Layer 6 of a small transformer language model trained on English Wikipedia (16 layers, counted from 0, width 128).
A neuron's activation on a vector x is GELU(weights . x + bias), where the dot is the dot product.
The model reads these tokens: " |" " B" "ro" "ok" "ly" "n" "," " New" " Y" "ork" " |" " C" "ons" "ist" "ed" " of" " L" "ake" " and" " part" "s" " of" " C" "it"

The vector x that enters this layer's MLP at each token. A number n stands for n times 0.064.
0 " |": -47 5 -15 3 21 -31 0 -7 12 -5 -12 18 -62 -4 14 3 -5 7 8 -5 -22 15 -23 38 16 -18 -2 94 -10 -5 1 19 18 17 -28 -16 2 7 -16 26 37 -2 1 -24 25 -13 11 4 5 -5 -30 -19 -16 8 -3 -8 20 -6 21 -8 5 -18 5 -13 32 -28 -28 -29 -7 19 -12 21 14 16 -14 -13 20 -3 23 -26 5 18 -12 -4 -19 22 -38 -18 64 -20 -5 -11 -28 10 -12 -2 20 1 -3 -25 -15 -16 15 3 2 17 1 -15 -14 -11 1 23 17 25 17 11 0 -19 -23 19 -12 -16 13 -29 33 40 13 -14
1 " B": -54 -10 -55 -6 9 -15 9 6 23 1 4 8 -11 14 0 14 -15 -13 14 11 -29 24 -20 27 18 -5 -19 57 -9 7 -2 -11 44 33 -10 -9 -16 31 -1 27 40 -13 9 -17 26 -34 13 9 27 -6 -1 -5 -27 12 9 -20 -15 22 29 -5 -38 -20 -23 -15 39 -29 -32 -36 -3 23 2 31 35 24 4 13 43 18 21 -40 13 21 -46 19 -5 7 -10 -23 -1 -10 -10 1 -27 -26 3 7 11 24 -24 -7 -11 -48 28 11 -15 2 13 -7 3 -3 -9 -13 9 32 21 6 -5 -9 -23 3 -23 -13 27 -1 -36 13 -9 -8
2 "ro": -22 4 -44 -1 11 0 16 -8 0 19 24 37 -18 13 -20 -1 -23 5 26 23 -31 21 -22 14 -25 -37 -7 40 -7 20 -2 -21 21 18 -22 9 -2 9 24 24 30 5 19 -10 16 -11 27 -30 12 -7 -22 -1 -16 10 13 -12 -11 12 25 7 -23 -14 -42 -33 46 -40 -26 -16 1 20 -4 22 36 -11 19 16 19 22 24 -16 12 39 -36 0 -8 16 -13 -47 10 7 -16 -26 -30 -40 -3 56 14 17 -31 -31 9 -48 33 2 -23 37 15 4 0 3 24 -14 4 16 21 -5 -3 -10 -8 23 -13 -33 -17 -54 7 14 11 -4
3 "ok": -42 -13 -19 6 25 -5 32 -21 -7 12 0 -42 -14 15 -8 -1 -12 -9 31 13 6 36 10 17 -11 -15 2 49 -48 32 -28 -3 29 1 -10 10 16 24 19 30 46 -9 6 -19 37 -2 9 -4 4 -26 16 -17 -21 19 1 -12 -22 -6 23 4 -34 -13 -28 -38 37 -38 -14 -32 4 25 14 24 50 -29 -7 16 10 16 35 -31 19 33 -35 -4 -22 10 -27 -24 19 30 -17 -5 -4 -20 14 30 8 25 -29 -23 -18 -12 26 -21 -10 -5 -21 6 -9 -8 20 8 -6 18 3 2 11 -12 -28 8 7 -22 -8 -55 5 23 -22 -15
4 "ly": -57 3 14 -26 20 -2 42 11 2 14 11 18 -18 16 -9 18 2 1 20 23 -16 11 -6 24 5 -27 0 36 -25 9 -12 -3 41 19 -18 -4 2 10 24 40 22 17 32 -13 17 -15 27 -3 -5 -20 -4 -38 5 0 25 -6 -5 -1 20 2 -24 -10 -15 -36 39 -6 -44 -30 4 8 -12 13 22 -8 -9 5 12 13 19 -11 -5 56 -51 8 -24 -12 -22 -32 -6 6 -7 -4 -34 -40 13 13 43 32 -16 -1 13 -24 5 19 -24 -32 5 -1 4 -26 12 6 -12 25 6 -14 20 -8 -21 -5 3 -51 -19 -11 -24 38 14 -19
5 "n": -43 23 5 -26 31 -25 25 7 5 11 16 -32 -16 11 -9 7 -8 -29 40 17 -26 33 -1 21 -15 -2 -15 50 -35 17 -15 -4 30 -2 -9 4 9 40 17 49 55 0 9 -15 44 -14 14 -11 -5 -19 -5 -19 -13 12 18 4 -3 7 11 -3 -22 -14 -18 -36 33 -18 -32 -27 19 21 -29 26 35 -25 2 -8 11 -1 18 -29 35 38 -29 -23 -15 -11 -13 -5 -15 -14 -6 -6 -24 -22 7 3 2 22 -35 -18 -7 -22 18 23 -9 -27 -12 -9 8 -21 10 -12 -11 34 16 -16 40 -20 -6 -13 15 -26 9 -26 3 12 6 -5
6 ",": -23 0 -12 -7 15 -6 9 -17 20 -6 9 -3 -35 24 4 21 -13 3 33 10 -37 39 -33 20 28 -7 -27 64 -7 19 -15 -4 24 10 5 -7 10 -1 34 42 32 13 14 -2 35 -28 25 -4 6 -18 -19 -34 -10 8 23 -10 -16 -12 20 -6 -39 -26 1 -19 40 -29 -42 -34 3 25 1 23 30 14 0 4 -2 23 4 -24 25 3 -24 -8 -23 -23 -12 -17 18 -19 5 8 -30 -32 8 -1 37 -1 -22 -8 5 -32 17 17 -4 -22 7 -1 -10 3 -10 -9 21 27 16 -12 27 -33 -42 -13 -6 -24 23 -26 -1 37 -7 7
7 " New": 6 3 -49 8 14 1 32 0 11 -16 5 1 -29 -10 -14 38 -13 -23 24 43 -20 35 -1 5 12 -44 -6 32 -16 22 -27 -12 43 25 -5 -8 -8 -9 14 34 34 -17 22 -6 24 -9 4 4 9 -8 -16 -10 -13 1 25 -24 -8 -1 37 -12 -25 -39 -28 -12 39 -28 -16 -22 9 13 -12 9 52 -7 -17 20 45 -5 20 -23 20 42 -10 1 9 -13 -25 -15 24 10 -12 -9 -40 -56 -9 2 24 0 -24 2 -16 -1 46 -12 -9 -39 20 -12 -21 -2 14 0 23 22 4 -10 4 -28 -12 29 -9 -18 6 -22 -1 34 -15 0
8 " Y": -26 -17 -34 -7 30 -21 5 -6 15 13 1 4 14 -1 -7 20 -4 14 32 -3 2 21 5 -8 7 -28 -1 32 -30 20 -4 -1 61 15 -12 -17 -23 -6 36 32 36 -16 22 -2 20 -4 11 6 14 -6 -8 -8 -10 11 21 -26 -13 29 36 -14 -55 -21 -7 -24 47 -34 -46 -22 -1 17 8 19 18 -4 -9 21 8 16 28 -38 4 46 -27 11 -9 -26 -24 -21 14 -2 -4 -19 -38 -28 -3 5 15 -7 -14 -17 7 -36 12 -4 18 1 18 -28 -12 -13 19 -1 41 23 19 13 -5 -14 -17 3 -3 -29 -4 2 4 26 -31 -13
9 "ork": -46 -2 -27 -23 51 -20 43 -5 23 6 22 -12 -13 3 9 31 9 -2 18 2 -16 -19 5 14 -8 1 -8 20 -51 -5 -48 11 27 14 -23 5 -21 1 16 39 39 -6 12 -11 17 -17 7 -6 8 16 -18 -32 -19 1 18 -2 27 5 19 -3 -38 -25 -27 -24 41 6 -45 -11 22 8 3 12 40 7 -38 33 -1 10 39 -11 26 45 -24 3 -2 -36 -39 -12 17 -1 -17 -24 -21 -41 -4 0 21 1 -23 -13 18 -3 20 23 -30 -25 -7 -7 -10 -8 32 -12 10 27 6 3 16 8 -12 0 -15 -31 -6 -7 20 24 11 1
10 " |": -36 -7 -16 -21 34 -14 2 -18 11 -13 8 -10 -26 13 9 37 0 -7 9 8 -33 31 -24 16 6 -17 -20 60 -11 10 -39 2 9 12 -23 -27 -4 3 22 30 55 13 10 -16 34 -5 14 4 12 -22 -5 -32 -19 11 -5 -27 9 -3 33 -8 -39 -25 -3 -13 55 -21 -45 -18 14 14 -2 42 34 5 -4 15 32 15 17 -17 12 22 -24 -1 -4 -39 -18 -15 42 -8 -19 11 -26 -20 -6 -8 16 7 -7 -10 6 -36 8 4 0 3 14 -15 -5 -5 10 8 17 30 27 -2 8 -29 -39 -6 -17 -18 24 -43 10 31 12 -11
11 " C": -42 -5 -57 -6 30 4 -3 4 22 -19 14 -10 -30 8 4 29 -5 -11 14 9 -41 22 -7 19 10 -3 -34 48 -6 7 -13 2 37 11 -17 -10 -19 9 18 24 36 -12 14 -14 34 2 13 24 19 -4 17 -18 -27 0 -10 -14 -30 15 35 -1 -38 -23 -15 -14 38 -18 -42 -20 12 16 -15 9 33 22 -19 29 24 15 20 -44 10 30 -41 20 -14 1 -20 -19 21 -14 5 -2 -43 -31 -10 3 16 22 -21 -11 8 -53 18 21 -6 12 17 -10 2 7 2 -25 21 30 20 21 -10 -14 -17 -2 -18 -11 19 -12 -11 15 10 -6
12 "ons": -51 25 -46 20 17 -14 -8 -1 29 3 2 -33 -36 -9 9 24 -2 7 31 15 -24 21 -26 -10 -7 -30 -20 21 -17 19 0 -8 24 11 -34 17 7 28 10 35 27 0 38 -19 45 -11 18 9 19 18 -4 -32 -8 8 -21 -16 1 -9 9 -1 -26 -13 16 -26 49 -14 -25 -42 16 36 -5 0 40 -14 -35 8 33 23 19 -25 17 31 -45 16 -4 20 -13 -21 15 -3 -6 18 -25 -44 -12 -7 17 -17 -22 -24 7 -9 9 0 7 8 24 -1 2 -11 13 -5 20 16 44 -29 15 -4 -22 -17 -24 -12 9 -34 -4 -1 16 2
13 "ist": -25 7 -3 -15 25 -20 6 15 16 1 -4 -21 -50 5 -14 17 4 0 7 4 -38 28 -6 22 5 -2 -12 8 -6 4 -13 23 11 -28 -22 12 -21 29 16 36 39 -8 25 -27 34 -12 -8 -1 12 4 -8 -42 -16 33 24 -3 -14 -13 -4 -19 -24 -21 22 -15 68 -37 -40 -21 -5 35 -17 2 48 -3 -26 35 30 29 10 -23 52 28 -40 -2 3 1 -15 -21 8 1 -10 -21 -19 -24 5 -5 27 11 -26 -21 -10 1 9 -4 -7 5 6 -26 7 -7 19 -20 0 39 25 17 45 -4 -22 -14 -9 -24 26 -36 -31 27 27 -15
14 "ed": -16 -6 -19 18 36 -13 23 7 29 -6 -20 -27 -36 -9 -14 -21 -5 -15 11 4 -20 10 -20 39 26 -5 -5 34 -3 26 -9 10 10 10 -16 -4 -8 37 6 34 52 0 36 2 43 17 3 -7 11 -14 -3 -32 14 7 14 -5 -29 -10 14 -9 -17 -40 23 -28 41 -21 -49 -19 19 7 -1 2 56 -13 0 14 19 -7 9 -23 29 29 -45 -1 3 11 -9 -27 11 5 -26 -22 -25 -36 -12 -4 9 16 -19 -11 14 -9 -16 -18 -24 -11 -3 -10 -19 7 19 6 -5 55 11 -8 46 -14 -14 4 7 -27 27 -46 -34 15 1 -22
15 " of": -2 6 -24 4 36 -18 2 5 25 -1 -11 -17 -30 16 -3 0 -13 -19 24 7 -26 43 -39 26 4 -18 -5 60 -7 17 -10 9 14 4 -6 -22 -11 -11 10 32 45 -2 10 4 33 -11 11 -2 37 -17 -9 -38 12 2 21 -10 -19 6 13 -12 -20 -27 -21 -23 39 -24 -34 -34 -16 17 8 -4 48 1 14 16 2 8 16 -17 19 46 -19 8 -19 -19 -1 -15 15 24 23 16 -45 -45 0 0 21 28 -30 -15 -5 -8 12 -1 -26 -17 -1 -20 -31 -17 -1 -9 9 51 16 -19 16 -10 -11 3 -15 -22 25 -45 -12 22 3 15
16 " L": -26 -9 -36 -2 30 -15 9 2 16 -1 12 25 -23 16 2 31 -22 -26 33 2 -26 49 0 -1 0 -24 -25 43 -16 14 -12 9 34 17 -4 -9 -12 12 15 32 52 -20 14 -25 21 -12 16 -5 29 7 8 -24 -13 16 7 -22 2 30 25 9 -63 -15 -12 -16 24 -12 -54 -20 12 15 13 7 34 27 -8 11 36 5 9 -67 11 38 -17 13 -4 -2 -13 -19 14 -36 -7 -4 -39 -26 4 -9 22 13 -16 -15 -5 -28 11 3 -20 -6 16 -6 -3 -15 4 -5 26 32 2 -6 1 -18 -7 2 0 -20 11 -29 12 13 -22 -5
17 "ake": -42 -14 -20 7 30 1 46 -6 8 2 34 -18 -15 11 5 10 -14 9 40 3 -11 44 -16 17 -19 -40 -16 17 -16 6 -13 -7 -1 7 -15 16 38 -4 5 35 48 -5 11 -7 18 -6 3 23 4 2 -14 -53 -13 25 -13 -1 5 -2 8 -10 -13 -11 -30 -25 33 -19 -48 -31 6 13 -1 29 43 -3 -6 3 30 9 29 -30 15 67 -22 23 -12 -2 -29 -18 25 -25 -6 -7 -24 -31 1 6 25 54 -5 -18 -5 -8 3 -12 -4 8 -12 -1 -39 -3 1 -17 4 39 17 -5 4 7 -6 -1 -10 -25 15 -49 27 29 -38 -15
18 " and": -5 -26 -16 -4 20 0 16 4 12 -6 10 29 -11 21 8 18 2 0 21 -12 -46 41 -33 9 16 -27 -22 46 -5 16 -5 6 -5 19 -16 -14 -1 12 11 36 46 -7 14 -4 24 -16 13 5 31 -10 -4 -49 -3 31 5 -4 -4 0 31 -4 -31 -16 -25 -16 17 -8 -52 -35 3 22 -3 14 32 9 4 0 3 20 1 -33 7 43 -13 14 -32 -25 -13 -28 29 -7 -8 18 -51 -29 20 0 26 20 -24 -9 13 -18 23 20 -3 -13 -5 -9 -30 8 -1 -15 18 23 25 9 41 -16 -31 -8 -16 -36 13 -45 3 32 -13 -17
19 " part": -41 -1 -11 2 17 -21 12 -12 21 -4 3 -1 -30 0 -13 36 2 -17 8 8 -38 31 -4 9 15 -35 -39 29 -4 6 -18 9 -3 3 -2 4 12 -13 8 34 50 -18 21 -52 39 10 4 6 8 -10 -13 4 3 44 29 -17 -26 15 4 10 -51 -22 11 -39 18 -22 -33 -36 -3 20 -31 2 36 -6 -13 52 40 10 24 2 -1 28 -27 -14 11 3 -4 -44 17 -12 2 1 -43 -46 5 23 29 10 -1 3 -2 -1 9 -14 -20 -16 12 10 -6 -9 28 -12 20 37 18 -7 0 -10 -9 -4 -20 -28 40 -25 12 22 9 -14
20 "s": -37 6 -26 0 32 -9 -13 -35 32 23 -16 -38 -12 13 -5 1 2 -9 20 -8 -4 18 -20 5 18 -21 -4 46 -6 23 14 -6 12 16 4 -30 -13 24 19 35 46 0 29 14 37 -4 9 -11 33 10 12 -24 -7 31 -5 -8 -20 -5 -8 7 -34 -4 -2 -19 41 -30 -59 -21 -4 0 -24 22 38 8 -17 24 11 8 22 -19 18 57 -32 -3 -5 3 -6 -38 25 -12 -24 13 -43 -25 3 -7 15 -4 -12 -6 21 11 22 -9 -12 -7 2 -3 -10 -15 8 -22 14 26 19 -20 -22 -5 -7 -24 -11 -38 16 -39 17 23 11 -25
21 " of": -3 4 -17 -5 28 -25 -11 0 24 9 -15 -24 -30 24 -6 16 -16 -9 33 9 -24 20 -30 11 1 -12 -3 60 -20 20 -4 13 13 -1 0 -18 -13 -5 -2 38 35 -15 11 -4 33 -3 1 -5 39 -9 -3 -34 7 5 25 -10 -18 7 21 -2 -29 -21 -27 -26 42 -36 -44 -18 -29 21 -12 0 39 8 10 12 16 19 14 -16 -1 45 -20 -7 -21 -33 11 -14 23 7 13 22 -50 -34 12 13 31 21 -31 -2 -2 7 13 -11 -11 -10 0 -16 -22 -17 -15 -3 16 36 9 -23 3 -19 -8 6 -21 -24 30 -40 4 32 2 24
22 " C": -38 -6 -45 -1 35 6 -4 10 17 -18 14 3 -33 14 10 26 -11 -18 28 13 -38 36 -11 6 6 -1 -29 46 -6 10 -9 6 42 4 -12 -16 -9 8 12 23 29 -18 24 -3 17 0 3 20 19 -3 21 -28 -21 4 -4 -15 -19 14 30 10 -44 -27 -13 -15 28 -14 -53 -11 12 7 -12 6 39 23 -22 29 33 13 21 -48 -1 35 -35 33 -7 1 -20 -13 18 -18 -3 -14 -52 -35 -4 4 16 16 -20 -6 -2 -38 19 20 -8 13 9 -12 1 4 6 -26 34 27 16 12 -17 -15 -20 -6 -18 -14 18 -16 -1 26 4 -5
23 "it": -32 -6 -14 12 22 -27 12 5 22 0 4 0 -46 8 9 10 -6 -11 17 -14 -34 23 -34 -15 11 -20 -3 19 -9 32 -14 -26 29 14 3 -7 2 39 12 31 35 -22 17 -9 28 -11 -13 -3 19 -1 10 -21 -17 -8 25 0 -17 1 26 13 -28 4 -7 -23 47 -43 -45 -32 35 13 -15 10 44 -16 -21 16 8 27 10 -26 52 24 -51 2 1 -6 -20 -32 17 16 -23 -6 -23 -57 -10 4 34 24 -18 -9 2 -9 37 -8 4 16 20 -11 -4 -8 7 -23 27 10 29 15 25 -15 -14 -20 -21 -19 39 -36 -5 17 5 0

Each question shows the input weights of one neuron of the MLP. A number n stands for n times 0.0083.

n12 (bias -0.077): 13 3 -26 6 -12 -27 39 46 35 23 11 1 27 -40 17 -22 14 21 19 2 -23 -24 5 -8 -7 27 -39 -6 9 -22 -1 -1 -30 12 -6 18 -12 26 -19 13 4 -25 -18 15 47 53 -3 -18 -20 -4 -26 -10 -34 9 -7 1 35 39 1 -2 21 17 -2 -5 13 -10 -9 51 21 6 13 -14 -3 -2 43 -17 27 19 40 -2 -4 -18 4 -31 -4 -29 9 -13 -7 -12 7 -16 24 16 7 1 -6 25 26 -22 15 11 -34 -7 15 6 5 -23 -30 -36 -10 -23 -7 -1 -6 -6 -23 2 -23 -24 7 12 -23 -20 3 -22 12 18
Which token does this neuron like most? 17 "ake"

n290 (bias -0.061): 17 -4 16 -52 -10 -8 8 7 2 8 9 13 -22 35 -24 -12 -33 23 17 -21 4 -18 -59 -18 21 30 -32 8 -19 10 -6 -11 -19 -17 4 -25 -20 -19 23 56 6 18 18 -21 -43 9 4 10 4 -13 2 -15 -1 37 -5 -14 27 -15 -7 -19 22 -1 13 -14 -4 8 -18 -13 59 6 2 -5 -8 -1 34 -17 26 5 20 22 -14 -16 -14 38 -17 -24 -7 28 22 49 33 -5 29 37 -18 2 -4 -21 4 18 8 8 -20 -1 5 -1 18 17 -16 10 1 -3 -11 -57 5 -3 -21 -6 -7 -10 -16 23 9 -17 26 5 -2 8
On which three tokens does it fire most, strongest first? 10 " |", 6 ",", 18 " and"

n234 (bias -0.026): -24 19 -5 -15 3 14 -21 -13 34 -6 -30 4 -15 -38 10 16 26 -2 31 -21 11 25 11 -10 3 -4 1 6 1 -19 -9 -12 -2 2 -15 -13 26 -3 7 18 11 15 36 -5 2 -5 41 29 -7 24 2 33 4 -39 -26 33 1 -42 17 -6 4 28 -46 -12 -15 -8 18 11 20 -21 -18 -20 -55 -8 15 -18 -9 3 -1 -10 7 27 -6 10 24 2 -9 15 -3 -4 22 -17 16 4 -7 2 -6 2 1 5 -51 4 -16 19 9 -1 -8 -30 11 -7 11 0 -27 -8 -8 -28 18 -28 15 -6 32 -7 -10 14 -13 3 4 -17
On which token does it fire most, and how strongly? 5 "n", at about 1.7

n300 (bias -0.121): 1 20 -4 -1 22 -16 -26 25 32 -11 7 15 36 9 -32 -20 -42 -9 29 0 15 18 -16 0 -8 -2 19 -22 24 9 -27 -20 6 22 -28 40 -41 29 7 8 -25 22 1 23 -22 -25 11 13 -3 31 -20 18 -8 19 -29 -18 3 -3 -19 1 -9 -11 -8 -13 -7 -16 -3 19 14 -14 8 -11 -6 30 -11 -8 -4 -17 3 17 16 3 29 -11 -38 -8 -9 -20 13 19 1 3 0 13 20 -4 5 -37 13 -11 27 -16 -4 -25 62 43 25 40 2 -19 -16 -32 -32 3 -13 7 -4 49 -33 13 -18 8 1 -26 -9 23 -44 18
On which three tokens does it fire most, strongest first? 2 "ro", 8 " Y", 12 "ons"

n263 (bias -0.054): 15 -6 18 -17 -20 -33 -13 7 -9 -1 -39 1 -28 -1 27 -4 1 -7 14 -9 -10 -9 -39 7 -6 -27 13 -50 -13 -17 -29 -24 -16 46 20 26 31 19 -6 0 6 1 13 -6 -18 27 -6 -29 8 5 -22 -1 -1 -16 -13 -9 29 -12 14 9 13 23 -24 2 11 10 -29 6 12 -15 44 -7 22 -2 -10 -16 -7 12 -1 40 -16 4 12 2 17 -22 -31 -22 -35 -18 39 15 -10 -6 -4 -5 -20 12 -2 -2 15 -17 19 -10 4 56 17 37 30 30 33 27 1 -27 0 20 32 -19 17 12 -15 21 -1 -7 11 -2 -15 10
Which token does this neuron like most? 23 "it"

n383 (bias -0.133): 34 -15 -26 -17 -5 -5 -11 47 24 -12 -5 -13 2 -62 50 -15 -21 -43 24 -12 -29 -14 18 -21 -45 14 -8 -12 -4 21 0 2 -2 2 29 -20 -22 -33 12 4 5 3 -18 -1 3 1 23 -4 14 1 -3 -47 -6 0 -19 -7 32 8 -21 27 -15 -32 15 15 -24 -17 -7 21 -22 -13 -7 18 -5 -9 -31 2 16 7 -12 -12 12 14 -1 -34 17 12 5 2 -2 -12 5 11 20 36 -7 29 -3 11 12 -1 21 15 4 -25 -2 -4 21 3 -1 -8 -13 34 44 36 13 -16 18 31 -33 24 -2 7 -32 20 -26 -20 23 15
On which token does it fire most, and how strongly? 16 " L", at about 1

n101 (bias -0.183): 14 7 9 -14 48 -47 2 4 45 21 15 2 -7 -9 -2 -19 10 16 12 0 -16 23 -15 -6 -9 6 -15 -15 38 35 16 -29 -35 6 40 -7 -2 -12 -45 -4 19 -69 -38 -3 23 -29 -6 8 -3 5 5 8 2 4 -35 -21 -12 -18 -23 -27 29 -12 27 -17 13 -14 -20 -6 8 -19 3 -9 -1 34 -5 -9 -22 -4 -5 16 -5 -31 17 4 33 -20 1 8 -36 28 10 -27 6 3 -15 -16 9 9 -12 6 33 -6 -20 -21 7 58 11 -22 5 10 4 58 -13 8 28 12 8 20 10 9 -8 9 -12 -9 9 14 44 30
On which token does it fire most, and how strongly? 23 "it", at about 1

n370 (bias -0.045): 4 -7 37 -48 14 20 33 -7 -3 19 -17 -26 38 10 7 -13 2 -15 27 16 -14 -20 26 -7 14 -3 -20 -5 -8 -10 -27 21 -3 -17 47 12 23 32 22 6 18 -25 -31 -14 -14 -7 23 7 -12 16 -9 -5 -4 17 -13 -11 6 8 33 -38 13 -33 1 11 -8 15 17 20 -50 2 -45 -6 2 -20 -6 17 -7 -13 -5 29 -10 -25 22 -23 -20 25 -5 10 3 18 -6 -6 16 4 -11 -19 -36 18 -11 -3 -14 5 -28 5 -26 -16 10 12 24 -16 18 -13 -9 2 21 20 -6 4 -22 19 15 -16 -3 -12 8 25 -8 10
On which token does it fire most, and how strongly? 5 "n", at about 2.3

n160 (bias -0.089): 7 -11 -9 -22 7 7 13 1 -20 -23 -24 4 4 15 6 1 20 -2 38 2 -1 21 -8 -15 -2 27 11 1 5 -13 24 -30 8 -10 10 -15 1 6 -48 -14 20 -4 -18 1 -32 25 15 1 -13 6 18 20 2 16 11 -22 -5 -8 -15 29 -21 -20 -41 1 2 5 7 -10 -9 -8 -8 -33 12 -18 62 -10 3 0 -14 -17 -21 20 43 22 -25 6 -10 32 -7 -29 24 -15 4 -36 -15 2 -32 11 35 10 -45 -4 8 23 -32 -6 5 -9 34 5 -12 15 -7 -8 57 4 -9 -5 18 29 31 4 -8 21 1 20 6 15
On which token does it fire most, and how strongly? 22 " C", at about 0.52

n119 (bias -0.035): -11 -50 45 3 26 9 -6 16 -12 -28 -33 30 17 17 19 -20 -1 -18 -35 19 -26 16 28 -22 4 -20 -3 15 8 -21 -36 -11 62 -4 -7 -7 17 -3 -47 14 -9 8 -6 -10 -8 -1 -8 17 16 13 -9 -5 2 -13 -7 -3 42 27 -10 33 -17 -26 -11 28 11 -4 42 -39 -22 -42 1 -20 -23 1 31 17 9 -16 -7 16 -13 21 17 7 -6 21 2 -17 -1 4 -17 1 9 3 26 -20 -6 25 24 -14 15 -12 26 -14 -5 -4 -25 -9 -4 -8 1 -2 11 8 -15 -20 12 32 -11 -19 -28 34 -27 -26 -14 -14 18 16
Which token does this neuron like most? 4 "ly"

n292 (bias 0.012): -20 29 8 2 -9 -19 5 38 0 26 -31 -12 -5 -19 1 -24 9 -21 -9 -31 -4 -10 28 19 4 -32 -4 2 24 -12 22 1 -10 -18 11 3 -22 -12 -4 -51 7 -16 -8 10 32 -2 15 29 -20 39 19 -25 -35 44 12 13 -13 7 21 10 11 63 -2 16 20 -1 -3 7 5 -4 -14 18 32 -22 5 -24 -23 3 13 4 13 -20 -1 5 -17 2 -7 6 2 -32 2 53 -1 15 9 -41 20 -26 8 -11 -28 -31 -24 33 21 -27 30 15 -36 -2 -2 -38 -14 -7 -22 3 -7 30 27 18 -11 -16 8 10 -8 -33 2 10
Which token does this neuron like most? 20 "s"

n466 (bias -0.113): -4 9 -14 11 -4 -35 -9 -4 -57 22 -7 8 -6 -15 28 -19 9 30 -9 -35 -1 36 -22 4 4 -33 27 -28 4 -10 -20 -26 3 -4 31 -12 27 0 -29 42 -44 9 31 -2 4 -15 27 -9 8 22 -17 12 40 4 -33 53 -12 -9 -19 35 -20 13 22 13 13 13 9 11 46 -6 -46 3 12 -17 27 -10 9 -13 13 27 -11 9 -3 -20 -12 -4 22 10 -13 31 18 -6 -15 -25 13 -43 20 3 4 -19 -19 43 11 -9 20 22 -43 -12 -1 -11 -40 16 24 -20 -10 -5 -23 -13 -17 -14 -26 -12 2 14 -16 -18 6 19
Which token does this neuron like most? 23 "it"

n35 (bias -0.030): -3 -9 5 7 -32 28 -6 -9 -8 8 15 -21 10 12 23 7 1 9 15 -12 -13 29 -22 -2 34 -50 -3 1 -2 11 5 18 8 -12 2 27 -12 27 0 -19 9 1 -22 -18 31 -1 3 26 -2 -23 27 3 -25 8 -12 -12 10 6 20 -20 12 1 12 17 -21 -3 2 42 4 -21 11 -28 -28 62 0 -20 -42 -12 20 -7 23 -56 3 -6 -8 19 -1 12 -5 15 -1 24 -9 -2 -25 -15 -23 -16 -16 24 21 6 1 0 -22 -2 -1 -45 -14 17 16 -44 5 41 -16 -11 7 -19 -6 30 -39 0 -4 5 -5 2 11 3
Which token does this neuron like most? 11 " C"

n205 (bias -0.024): -16 -23 5 48 3 2 10 7 15 18 -12 15 31 -10 58 20 1 9 13 1 2 32 1 4 12 15 27 6 -1 -42 13 -21 22 -16 21 7 11 2 -49 -63 -17 38 -13 16 1 -27 27 12 -19 -10 -5 -19 33 21 -1 8 -37 -1 -5 20 34 -35 -31 1 -1 3 27 13 -6 -16 -19 -27 7 -11 -1 3 22 -7 16 -41 -13 -17 -22 -12 -2 2 4 27 7 -8 16 -4 -40 -4 -5 -28 -25 4 0 -22 3 12 21 11 -16 -4 -2 11 23 11 -11 -25 5 -7 20 5 -6 19 1 3 -12 -13 -17 14 31 -5 -20 -11
Which token does this neuron like most? 22 " C"

n28 (bias -0.134): -15 10 -13 -7 18 41 -2 6 39 15 4 8 40 13 20 0 -7 4 13 -8 4 26 2 -9 -12 -15 8 4 16 21 -2 -5 -24 22 15 -26 -10 -1 -12 9 24 -4 -53 -28 -23 13 -9 19 -11 -9 19 32 9 24 -13 1 8 2 -8 46 22 7 -9 -10 3 6 -3 -43 3 -1 -11 1 -13 -6 13 -22 -11 -15 23 -26 -41 -10 -31 2 -43 -13 -9 1 4 -13 -5 -28 34 26 12 -36 12 -9 12 -29 13 29 15 5 35 5 -33 14 3 -12 -23 -3 -19 -4 -25 28 -7 28 0 0 2 9 5 15 -12 4 15 -6
On which token does it fire most, and how strongly? 17 "ake", at about 0.11

n213 (bias -0.115): -4 -38 -21 52 20 33 -40 15 -7 -19 -20 31 40 64 -27 1 -16 23 -37 -28 -4 46 1 4 19 -16 1 16 -20 28 -2 -10 23 2 -1 19 -30 -20 -18 11 -14 4 -9 -25 -29 20 22 -4 -30 31 34 12 -13 -9 -1 11 -10 12 -19 10 36 -3 -7 -2 -13 13 -13 -14 -13 9 21 -25 -26 13 13 3 11 24 -31 11 2 5 -2 2 -5 13 -11 6 -8 7 26 -38 33 -22 -24 4 -9 3 -12 12 5 -2 2 -50 0 -4 -13 5 -7 11 15 0 -21 25 20 -13 0 6 -22 -17 -11 3 6 4 32 27 -35 29
Which token does this neuron like most? 8 " Y"

n1 (bias -0.050): 14 2 -1 -10 40 -2 -15 -28 16 -24 -48 12 -26 11 -37 -9 3 -23 -15 13 16 11 -10 -5 -25 -2 40 -11 -41 19 29 -13 -10 -10 2 18 36 -25 -4 1 -4 -2 -17 15 35 -2 -27 3 18 -25 -6 9 -36 -4 0 -13 25 4 -33 -37 2 0 -4 -16 1 17 6 3 -5 -26 -25 22 -6 4 44 1 -4 -7 7 11 -8 25 3 19 -9 -7 -2 -9 -10 44 7 -11 -2 -7 -18 -37 -34 41 12 -20 -7 16 -24 17 20 30 18 34 1 -3 4 -16 -27 55 45 -10 16 -19 14 28 44 23 -25 24 11 2 -2 1
Which token does this neuron like most? 15 " of"

n497 (bias -0.139): 6 -13 1 -7 22 50 5 -4 1 22 -12 -19 -2 9 30 1 -39 13 31 15 12 -21 -1 2 4 18 25 30 3 -17 -20 -8 -39 -3 5 10 27 30 -11 50 -48 18 -7 23 -45 -6 -8 -24 -9 31 11 -26 -11 -20 -30 -38 8 -1 -40 1 30 -4 14 43 18 19 13 -11 7 -51 15 -20 17 45 -38 -13 -55 -23 -13 -23 -12 -7 22 10 31 -20 -26 9 -24 -28 -1 -11 -37 -7 -19 -25 -1 -9 76 -6 5 13 7 -14 -17 -9 1 -8 -31 2 12 60 39 5 33 -6 30 -3 -8 6 -6 -30 -6 7 -22 33 27 1
Which token does this neuron like most? 9 "ork"

n208 (bias -0.109): -15 13 12 -41 38 49 4 1 -16 14 -9 -17 1 30 44 21 1 1 -21 39 10 -18 -20 -13 -34 3 19 -2 29 28 -14 2 16 -23 -13 -14 49 18 19 -49 -4 -28 -27 -1 52 13 21 0 -27 -18 -17 -3 37 3 -3 -7 -6 -17 8 -9 -4 -20 -9 53 -28 4 21 -29 51 28 -17 8 15 -6 -21 2 27 37 5 -20 8 -20 27 14 -15 -4 9 -7 34 -13 -4 9 25 19 8 -21 -2 -3 -11 -19 0 -3 -10 -20 19 -1 7 11 6 -28 -21 -3 10 -18 -38 12 12 -10 -20 -23 -7 -10 -77 39 12 -1 2 -15
On which two tokens does it fire most, strongest first? 3 "ok", 10 " |"